Layer 4 of a small transformer language model trained on English Wikipedia (26 layers, counted from 0, width 128). Numbers have three digits each and are written without spaces.
A neuron's activation on a vector x is SiLU(gate . x) times (in . x), where the dot is the dot product.

Input weights of the MLP neurons that the questions are about. A number n stands for (n - 500) times 0.00075.
n0 gate: 355520025734398513678445274484577530446581453409468131586491670543846525338669328675424666425489339576488474631427418481635575292295664513454803681492778531556622429354298363467441584485333525658535468552481557553593467344552589402449711562580153606597607597409587340564687456665327332602476538517571559598566508490542752718484496266594612551597371537439730427453409419440585424492513
n15 gate: 459533787468306352504463154783504543647724410520343509634514440332393638442404531686645583267397379467528486555472375606627689583540421416483668500428389468368679199455474420762385310508500365509601600513480567665693479534551589725760457671521492650642509652563476496671340579397408325496302230696434370455251522705526392306545620710527511484227349424831684233529370235450504583678696
n40 gate: 535575613349377522306476563531576578485403166367611345430436515685577504484621470464466414582420328452418509620508688523732358392461573352677750533561553699545230437335479387358354524381500257461500444664337341257334594299560632439766376354647552391630312422312254511392488484438380422759611492433710484525620646652538439279508483639242645457609289376557263580488466386732319552416257
n47 gate: 617389411414537622657462441418470688628571566788468493735330480371707691702347487353697488424406638592690450488697433420664472785500365545573618627595581493563515537462456507629472626565540548457274330585543389471411540533573332622479496445380388341580587708547601714436570546544713525538584541374420586494514419350826389370607571560391465610340500532619507507441477684415779496637618
n58 gate: 550558404416651837389605543761474367409525508459563649442229576449378561504512493652433377457579445421585500326682527362496727488504464492329281698777436508342700483535500389244621535816471351565530377702526440644447804864334579420458684676555489554497428297429297567552430578398678573496594718405731742310588451507500517550465466520456364588329492460504403496639470517824333393720434
n64 gate: 566404679478707589386570381515406549511635345575575577566388631400633449448587465439651390655631258424695447649384290635627470590398541520426409450753486565570656535474504375638385657471433551525363353496261393550613570477349610657434663641489546386730617518535728554735383317508723461733422772520463155613384402324476598482596725425539599354591809541393585392570686532398518538496441
n80 gate: 838245463454431535461539561475483527593732450599597242571785507532469324571431527347679342553477637453560773468327503476603596367608457450641467651317483576557530711581430565467447754566485481540429320344432288569382615397466608500666653470583406454623589227469286483373478822459287548623364473591514535520486447431523605262570569546395451364649521543307476686394496645392396413565425
n90 gate: 465618675547525612400555611422301463427343465211508611727317604405474683397694519472466607473350492669582500465542531474513445804531595373678726570685550477451459475795323577516860524550308513715372552588280500358221414668305491639684459573592705555677491541579532416633363723475556758513452423277524480489527860344681392620516590429245435624638480624303406665500504483356512496728580
n91 gate: 582362598487565272500509330466496594349584414546579433530515538517683669448482602500505496362597363707444395539073734521546704601279692509627748667568721930467396518548419593179539434475285408630432518571421245509458721437681648379504727672496255436496528640318349621496409566604346599575513500399631812428729408755343747491783552692759723530558689436514496580711746332518547430443284
n98 gate: 565408547485492193344442469401351314578393538374616675615701429354550569500484467603270618412571590469333373466388503452430674593432298562524767648260589422307648414734480472397785547500585394457805387551555641536590568464631638619393629756551489249441521311522758729621455527737253464595577405430458379334523439453627306530671562334347715417453355507572724515404588409570684508473341
n113 gate: 480347579416604620451456427412406577633509431714422458472627571573802581719327569296760369500568661442536491551390486453565561602583519452458566546441558516714690397613344260650285712524325586388459467582620664558674348445458613379789559504406382268644702335662542317224598688394467273653537435500366588455405290418582727663516762325415678309554267511321639429424319683385859266492423
n122 gate: 413552460478425581505347197824241305525439674441491359700602671762552482601375665473725554443565660816587649520325553521748509531684286505275455591393508640574654365631391666694390562577518728695559336549580567356517641214367650631452619496412492513674486338642596593767412632386571418221544646481680530420603454658411481457374722548558669590231943581665571322827381693567803518566356
n141 gate: 298617426304505574599568378647303667233815698530436551446526284193520609572703513347471362433534748394308594774302496370476323651376617718268311209825557579722631505505735242449545418434486241636384450518409504649801721439650651444388684421505138674462382637491756292578690514783279580583505646620573540612597309686365525646406407527530599429495607596460711623850530612569601573486572
n148 gate: 537385431460632414561455683533612454370468641303496446563362770660488476451534433607468487470434549485470664483355351557624608598252373180410553779485568638458516492437481595343638184733653492749654451473400285396434694666574573331685543648692518489670362391457655403466367575457428593536312436500436581428573579474254741390541415500850541533653640517368521410585549255519424288398619
n155 gate: 500518343417422444412580387561606438525758493395331455439420561686500465434567741436481487536561329263550636360202608371500610474657658477603567632518563606297447659409470630650449434660538415593590544537262321729079318576497534331587370581559442514414488390406660598619661559466481455476812449473767345530578662609457656479572508251593450568366598510492427539551508292445340330378465
n170 gate: 646506572544610605602420468528543512602723328571477619589649622551497729446618567609390536519485634500538437697350614509568539526450541184239657630631503428427541401376437614579590668681476537582471471555509408605481723547494540606630477707477446452679643491390548463520369403437630430642606666531654500453403456497442402591294376426512535509507471476620537385662416486455672493199286
n176 gate: 680702458611511590248544490554537711467559497484573347616472641380515385438374610486489548463621486643371504650303402572419510791446544338432328368503361586613418551316475367458435531630482605530469604660510451521433650543370551461330600491687381510538749442621690362416619472389430308437421592282723412516493562539464586517456726572510629446391337722436670613623231658559664674593445
n184 gate: 622392569588536472447507440298482479662719689325293400400340395340488449664341630389556399522566314530629496357525409439595347572624654392484374577623565637627519504315477413408735605485614247525745598420464504508624543237535532492518574448545405448623136553411401650591606736578712593528294580437537467312649413392448455485493705268549650537291386490446290540367687364387689542523836
n185 gate: 493682408440535437280582392426479520427814439600388493557239608493628587607409500577653378514477587427288563414462624784737582583462695393474931630604552569378384435514329529147450316629658496488767453431486386735384567574663467589472590500424446571591706327452661517329440540623380478369543546542722468592521371412333535359606682547592470482456645536441456420621457469522395525431553
n0 in: 466465250629670703716431616630755332350637373225613336883513519442592772481669526556624456366436457555382331548538497467438686465179507483472599696489504387693309578535460685508349504508410574612569351539489485540481496380420467424504613657679325458738546690452589452303496403593618596533279463615457412745281586419488716637477500345280592428567366396269511575412551508543639661500668
n15 in: 403519492411561484492635432444401140609314500207496621545369732601586401417473440256315398459402515496485479598588536482709557687533358653748481277317380515575597520545574662577545470386417688287143630561598565442201539477650494504530535584500202597420508407583217677584346341500519555329655561408394441490478432576560289544246512349536410552277481678504450368451451431786548496405416
n40 in: 568348533591543623601492504306422644461457656646261508540440304584539298476418466591586419488519667500619438378527503738307625496633445521525594533547322247580336628488542684624516411594399602709603488186600411521473433646519288723198462504484515532656578758680412319443542468559443658176411409577198306544280508250445724374508327295587426417496548270540687236416474405309629301601683
n47 in: 286476599507338564489497541575493393753563227378611653452540466493444522548472558708434455350497455476524270454627548526636441736567478644662609568513593410451500489729561472366387341423562259637446427573546599207507346368594505482469439322427662350718563555566413609304363697450629571311690507661435436550440638422573455561592500428516270311465449459458503217384511581503359643587471
n58 in: 478691407397395746568348347611373548433484486423442725540256560561234553464589623597279481428450699611432417238429513361380554551394467345447382526489259282630649542706504459496489474581485481645787357526406430496638794575630531496647652681507435582482354524362295493312359416383684590363482734446551550427447669672477401603514355289397380582641428446408500437662429438709461570599327
n64 in: 521479692455738492446440405615623547357723518348450741350635596430641418553435520467459454675595403260622616610438417605628542571490656315518572522490212469483458649254628500612482575548493552449433389529459293438497405449510484791315677513489656524786642343362537331615500291397812537420574762549472458510417403435597655344490553560340629483525654477574571640577435542393397418479440
n80 in: 592365669377696367484543500465507517663538390397572437521359762721388233439624412614412413589550609544525712621472531497389403507542546431451321344656476625699500364514362650647310489531553572234480362380637600540577574485649600566422287460486631825373384446609479600416474687474525341569486739827249465441622474494694320535656558665649415528646433480496551569521773496656531529489462
n90 in: 458407452477304708432616442615575408598608411635363379504662386407546451305591405744554534164565381524315432635197321653716668414142486563565373339511627579632410372450658571480418551527533471422652555405474526448447654391548564364608724385567533388461737471619513493825545508626583556517676450636504389543352644698537504362558466652596254309277323460659775674570695412606663642476393
n91 in: 346282379504450256269416302546406596227369496480670278446666714660577748546204524535446294584480590872596472583414621738630837674414473473487522614492557406361446674420513440292525513328624612547594462723371415587113469151468431426638425228530496496447514424436617573551619525500466570623585432335614724311591683304473449355642623513432434479642533683458215704337399423504701701585415
n98 in: 696387285504626344351412614681333507589410464433637659467687607610536423584522469538473638402561496537489347500439599507414559404493490429462654690254348397386556376482626395549669482489647449553901377601606496572518542298566483504515577751559673344540544337601564584563673607832194568595603413430592536423471403387559524536612599463476507475301275405561769589453268445496800563567204
n113 in: 344478365734500572456482643313387541454500642672290201543466511489508562324403383605754449569507444444424424275461567469313614434607540351332743288486461344538550562566424597481266585461423744537480444307493388523743443432472477470482534520518266551605488548486508384258561754519675508705533228383493406517561589417364769644612255507445614410552352402395800624475532634607650526463574
n122 in: 477408532739417496551389608515552569261752538448449596710183421473579301546398809433628614592361496755542631552365279670689608142523575426323445388226582601475497243615532343548427671308569422539448269406408370405398532472361569305344532333488565592575538318353478467539431713504300300529454492451531614482557414601369373538355525454548620720334595514500585377814357413441616516473484
n141 in: 657330526439790614390562671566298634379616235656630340483345707438432553425462807513780249541527394525479441500536536372393437555194323576217300565528604201528521610666617479513683403516403544407718411398540456342365348405610429500384243269412555521437830504393418444288202555652708362226688325416462479278317447591500687484558657605437481480585504666518643464587364616416459644836513
n148 in: 409482621634642404419343456692514455205591613553559447595453511423806388283515424738406526850391309649431286428546631535441610363363361532404459435554334375632585504427397541681331637461434360602607563511493419523385381321643617553511358351634361471345492559468768532444558430389403599445530563641574504406752453274531456413609361718472375305590584544569584564540572484489618843685535
n155 in: 500438568518126588665580298551504639475535332394300656547589640591437488251649486421355420664527552720631669376718424433715412544396537496584301466603687568341534376511439552639515360321508449341263582563454338496335462336510437519446324639293659547488353361661644581571566548328247367188555587558401522490604492461480452666206492364382325576672467456536287425500440484515536582385426
n170 in: 580411485463581554415379494349528423522611425483474518784490754390616552425659407438284455580604368509397440500525583359667590488429503534627494611478517559500483466483452668530509404537530528574716213521400544429656539557426388646706591460558481503454494492453453411259409456587556281718491478549514497412528567432346513497451569631319542599544443551561561590621462453529548562404616
n176 in: 526526602657343525682579513710529531465710639529356586493485393719622643586554563353709555401488696436411536619500465646387507671422699696396585342616615458466543398325555432531420724435248359415374369318478430490500483452472433459454385497242500477522500535411546382598465477760541386428417350518613602488659739395398329640461561603456454526432520503562658271619229500463419422443511
n184 in: 381649392382500580556602595583588628341609663686577402540424578471717742595559524680387694634436467559237772588298671399765701548507487586443615508553381369593540454395561608489536489468373786638459397511514556515389564455476681462381553476599596367485623369528787455392523269492496545693555394608544360694418473567473428500500374628455423536601565719637611627714393461408354430092589
n185 in: 659496504546561395539582589546431429459523326617881651493512368390419538357493503394523634454474420228384445420503553428195389241465464313571627596236428479534470712354526620522618493542639727373528504689326438445500615511460470327412642441450524578488636621340653545765537601556446378500414608356518577297559598466428477332373496529331252651609730688563721580528644523551497605547353

Each question shows a token from some text and the vector x that enters the MLP there. A number n stands for (n - 500) times 0.0047.

" s": 478735631579543443508483465662452523480596312645533528498374544488507531492505499505546389566492512435532346491297544503453466372466399495605435472496399466474453509576557558487548441445503601608561550484555348400542579491559432509427467384522443541242517528517460431593560523459463403518496480504498494487469548425561500353557623596505275478469552462423420444438473486598603557431468
Which neuron fires most, and how strongly? n185, at about 0.18

"4": 497492551438465569408456574438630640492490456545442495439542464484541563500501558494568342519463524572551547689506525485428422479519414522589481446470508437622316535390550544504600504426556450582651483446568568448490498442506392623441373561578512351708459546510547336442527503482469541499408482534511503483383597445433479368449525424447378500578476494518519489469571456530439526591484
The two highest activations, in order: n40, n122

"old": 372569404576706615532490521385493548589565512444525439511536458441510425509514495518719382486476435349569595598435598442470606485417422610388579530586398550463483521350569453472486489733403402359527396362411613425632310534519347528465533459567599485523636643456698579349515504468477557555394392556505411525599489330524500460494416491510468437442324502788395456662410538476505536400591
The neuron with the highest activation: n91

" |": 522572490502466455528488520475590476508477588523485531494501601477454610487470575573498481472447524568487554397592446559483638544525549510515474544495518470415779473614504523493456540461511581485482498442489493507430471495529173383521356489562548483428504513412474481515532467504489531476511535537516535514507545475500493569520445508520458558472445511546440572517485560437563519465456
Which neuron fires most, and how strongly? n64, at about 0.11

" con": 698607417557447539479460573427474453454456507496489630471579548548525539573482386426464690643498434343572421409298541547472532477682505466402551489589609517559576531587280500514540357366494449528549511460469569587402531553612335671596551514395551503441557636550378528511417596653530557473460553515552554419478491486360509328568544466484431468595590461489643470474569476612521433515523
The two highest activations, in order: n185, n98

"5": 502580535357453567478518580441539572517399492521463577500526456467561567446468584473545313532443492530534648645500495550430353447510424452487552500492517570501323530327562526449533501523530413574682501420519620455540470486491372597442379521560503438711494539489592378366505451488438541483492491512488500480411552485388471359470524420428412505506552491530533474412620465548501487647506
The neuron with the highest activation: n40

"ix": 465522576572570526487521529609591499468411562593437475491467580419573486449519494360502438580488504594567476398654725527444460543486476599460535379390442304483392559326599424464458472595381435572524501450404517495539584520555209332550408480374512613441593364476484492496667454315458407479478443501612466424502578380519547464511541512599583520499605465511493505523577493605456515497515
The neuron with the highest activation: n90

"an": 519428561481472536359508533481585427452378590637476512481541485556410456502421509532519556546534515582465536521615780568482363405658390455640471490448388498685487520474475470497310580683420506506397501478653508489655508470468392461300478474541528498419638659527519418428539426470526373570506444440441483342494407435534540741505423452593501459518592524425477406600425520393278506517545
The neuron with the highest activation: n90

"re": 579526503470530606466487628397381499464435382528556375552514522683510512639455520387472488347458440542433638319410570528467443499454716530474509464457519468627466563362506558459401494546623529591575527616578540484694333499534284505425597483458511579410427531431580513477523434286380638513512447498541549552561514387490433439425517492421394494631535444441554431539430638487511395473500
The neuron with the highest activation: n15

",": 576561480415515494540448531556437552474506525515560538534485441519505568426520468524481578511467489504425535573378444548526637439552588532368459542494447494526420497530465500556499524526526530471410437557522598481464427493535048373568519457498584435452500543449520485552479499508503538494647464463499596513415470495599506516411488415537544517552477600515375520459420523441546514554428
The neuron with the highest activation: n80

" y": 418626639426650508438592476575294512386549360576364353505540583557529589337490439490572494521435494477437420473400335540479582447483519500333368522556420671606449477576341519450433523615485343574675530520552460492494565552542419696370453583490450559369376513550530553568384500379575653552572502545600549423420518356645456478444691386490406457533532444459552539483393530422576465435514
The neuron with the highest activation: n58

"g": 322360491457409446558576450446473647430509493578458405415407482515476376597535473492527564494497545564475500425698664445477540468555509308506464425565563414484444473490409520532579455160579533493705557471488538506429380482481474587488516431499463551369616685497295489676572505580501575454427519464423554427454483232398483582437449574494360468504439446551402453689682516488447477549537
Which neuron fires most, and how strongly? n64, at about 0.15

" to": 430601462478594544496450471508495469596496402557459428391540471487496585474508502529417522549351523534450329425522611558584494599521562399517427515473506498709482495600424511614524500461510459542555644471483514419514511591479054531470375567442624546512592415550637485481593593496532516532597480509518542515541601494553447428467459464620451578375417511497463453528510483447457480436474
The neuron with the highest activation: n47

"ill": 484527475500430451387464511455608633520634562542532480441539395503521471474483517421468461557432533609616555396293582527616748574547615437493518364649641388574429599581663563538392503573489501386602533398575501428376440515443482369463441516440656537556525534577572503491389555395561568499430402538484679482601399466641432430656356457537508439423364524611556534560494478512404673507475
Which three neurons fire most, strongest first? n91, n0, n80

"el": 617391389543560434478489682523524559539441487558559448452464517749494348522407476473338601482520443273458471352503513581602588423522483511551551534646515493538559482331579467536556424370491408407483375459471584466589389479468347538302291487492491611441514567565434554700542488460541411574520455506549453510526479325526488555407564464417545517402523465449496508543480573536592666440611
The neuron with the highest activation: n58

"ould": 409504484500491504505441484579482589547482532581444581534511484457512500509539515493451520517434503580543459320462669499522548576454617374589570383517601402484438558466450540565496500493528385494514610356605467454379541563437200594566363556430394538643629385554611544547470520475583645476529391530543569505515552396687416494603478448490336584370330510518348544502524556478532604529425
Which neuron fires most, and how strongly? n47, at about 0.45

"ate": 447484482535449452410482428451585426521451377534467335451491561430436515602565554675486471482543518553491349547547473465452535607526589571485657465455492502537360533558555582558429517593424547402328492433546522590610486555560250503469493453570567496625500614646488566435547404493626641577475626457466574590356532483467418437446510598539311498497485533532507545596357567524429460463487
Which three neurons fire most, strongest first? n47, n122, n98

"ct": 417393376631321444534527443338424592543516551418455396573457489436545480597497508552461544566460463452491657418509617523393442451540467516539557507481575514654543573515547569461512450525481568472579422479590459495405486465544247402457446415635676403466437390411439586496440515556659573565390452464363547633445623528610514455472544492461948451506544512415439479497450584420534555486674
The neuron with the highest activation: n184

" t": 430675511572419498435463534582554480502438476385453438544522499422552552515451482449565623550472465564498467435517446541472374402588475500351447611512454536479405456456444490641476434375520520461713514438477448434562633497563331386569294525364368595331518595438490427446469547526470562453519451551401446512465380438341505477558501668446167507519383429580566510541504557514338483459451
The neuron with the highest activation: n64

" rele": 539446490549484336454524433553547457337567627472515480461474647485513544408333455393340434407338425457462640460270500514493596446395484578438662432470433615458443589267556510668686429582523483553460539521458501588599565431583464471553466474535392554382397440495519526533439539446545756514390541415602481498492264579548562491504616530579351514543409512436485346480555567481525503491519
The neuron with the highest activation: n91

"al": 525561567463510481535522436537630415514298350532571647555625481556517389534440519423494501313518552634421405385525664579473560451452536435460479607538451473493416583567549590588423427433459531483370509449403553474552392696440438684235327442447607613473336601404474533481591492582526463601471450497458411568431715380310587639545468572486691476438636456470542522476473551575429432557482
The neuron with the highest activation: n184

"\n": 463517486556538563476526455496555428486504531407482584483382490533447560529479479456481552439438522416511355507624498502522589431584502387508495533569412453397455492406462488429440459489527515483516576445505593512332457554504503486333531509594509490292511495447506549536468487480480587519549477481493501506467542481530514272620501543508432660624532615499563554525469510451468522483499
The neuron with the highest activation: n185

" (": 488496543519421459546521462548597416500466506533486546428506215519467469508550506525396467482513527546487479587421398436471479393527491594468483539452490567499531528449482524513574524563530570510433446421431437429419403430656312496524529636515643558342555426482455486532454403442473491430561510587511506477502488442439515464614445397497501591508485576510386428572437516652516573475517
Which three neurons fire most, strongest first? n113, n155, n0

"le": 593334414603448501564596452449456411476384403493484589522576573558600450568421541506453404470467474587427467437388528542496526491358465605553479518485410564432401517279648592480518496471482453488569596471595604483694433555448256425498500598491496529416426618554370487457562509283541633552672425442483429639468521459596413496477429517485503512659639448378460435493523524492372437499524
The two highest activations, in order: n122, n141

"–": 558578429503552495483520511433629565428654480644498479458494318461544380478397522531458505484481510432446546469550623312642461503552474644475476466510617631715486528405342454558512588420634571633541529534437481530528480425551372445568540530450661448410557533603446593493495472472559536425515329408384461413495356552447414507489488349516395627379434507577562515357499478478576617377497
Which neuron fires most, and how strongly? n184, at about 0.24

"9": 505530460529542528452577500510565623511426524571454560532478459515525502511513493536507419512471507456504484728437680517482418469456478539525532443459621452508300502466543490545550484523558495530458555467506487336481500515464372534405422559445475416710509605537360350474458443531421522474490496502505390480419486427460564363496463453530413458603459503440604452546568571388356444595427
The neuron with the highest activation: n40

" 22": 543458524538687460459400494366512518454509426503506473453701466503531498446505444667525345451461538364458429681481522476541421530508541535540499550527411547491426492441554529533650513582592530570583644533430506445343544595513359566455396563524406404725455647563387441424503552463417420494387523468541401440496467510488501442456287556539723477606539473515562520475565498652528481414459
Which three neurons fire most, strongest first? n40, n122, n170

"o": 439527470368365473539408640457626470564274501526405534435511565556522459529463503487489614768612441447479552478668360550339524451483505504537597435481377496523427518432590553514537542511447473510516541379535561436552602442454285576423570396589562497407504483465553556450525408428443469493693464515517581494451513375540507700511388395495491526482698496423546477343479478402411445404586
The neuron with the highest activation: n141

"iam": 500734569598537426521600417546435448595533406511459436457382387560596507472498420395605461439426522395537564464495557562550500561408458450535620293535501528512479488468560428327497512498490447495658408697505498520487557499538341558587545439473600473527704771570605512436651468500522429669501501530468511470596410430532534513522580308474638476602508513611506521581464498857657571525455
Which neuron fires most, and how strongly? n185, at about 0.27

"es": 646518332491470584449524469459322481500414420511437580451399535474497470607571492524542647553551491644600680255338724512484458508463356606573449457446498501641391554410553449553475494510483508480350511440528438539621545677475329600416408461491617497596560525593504485412495443434521567573433527472376419538465544612558537509507388441472114497377566555523497559463591516478393514479541
Which neuron fires most, and how strongly? n91, at about 0.19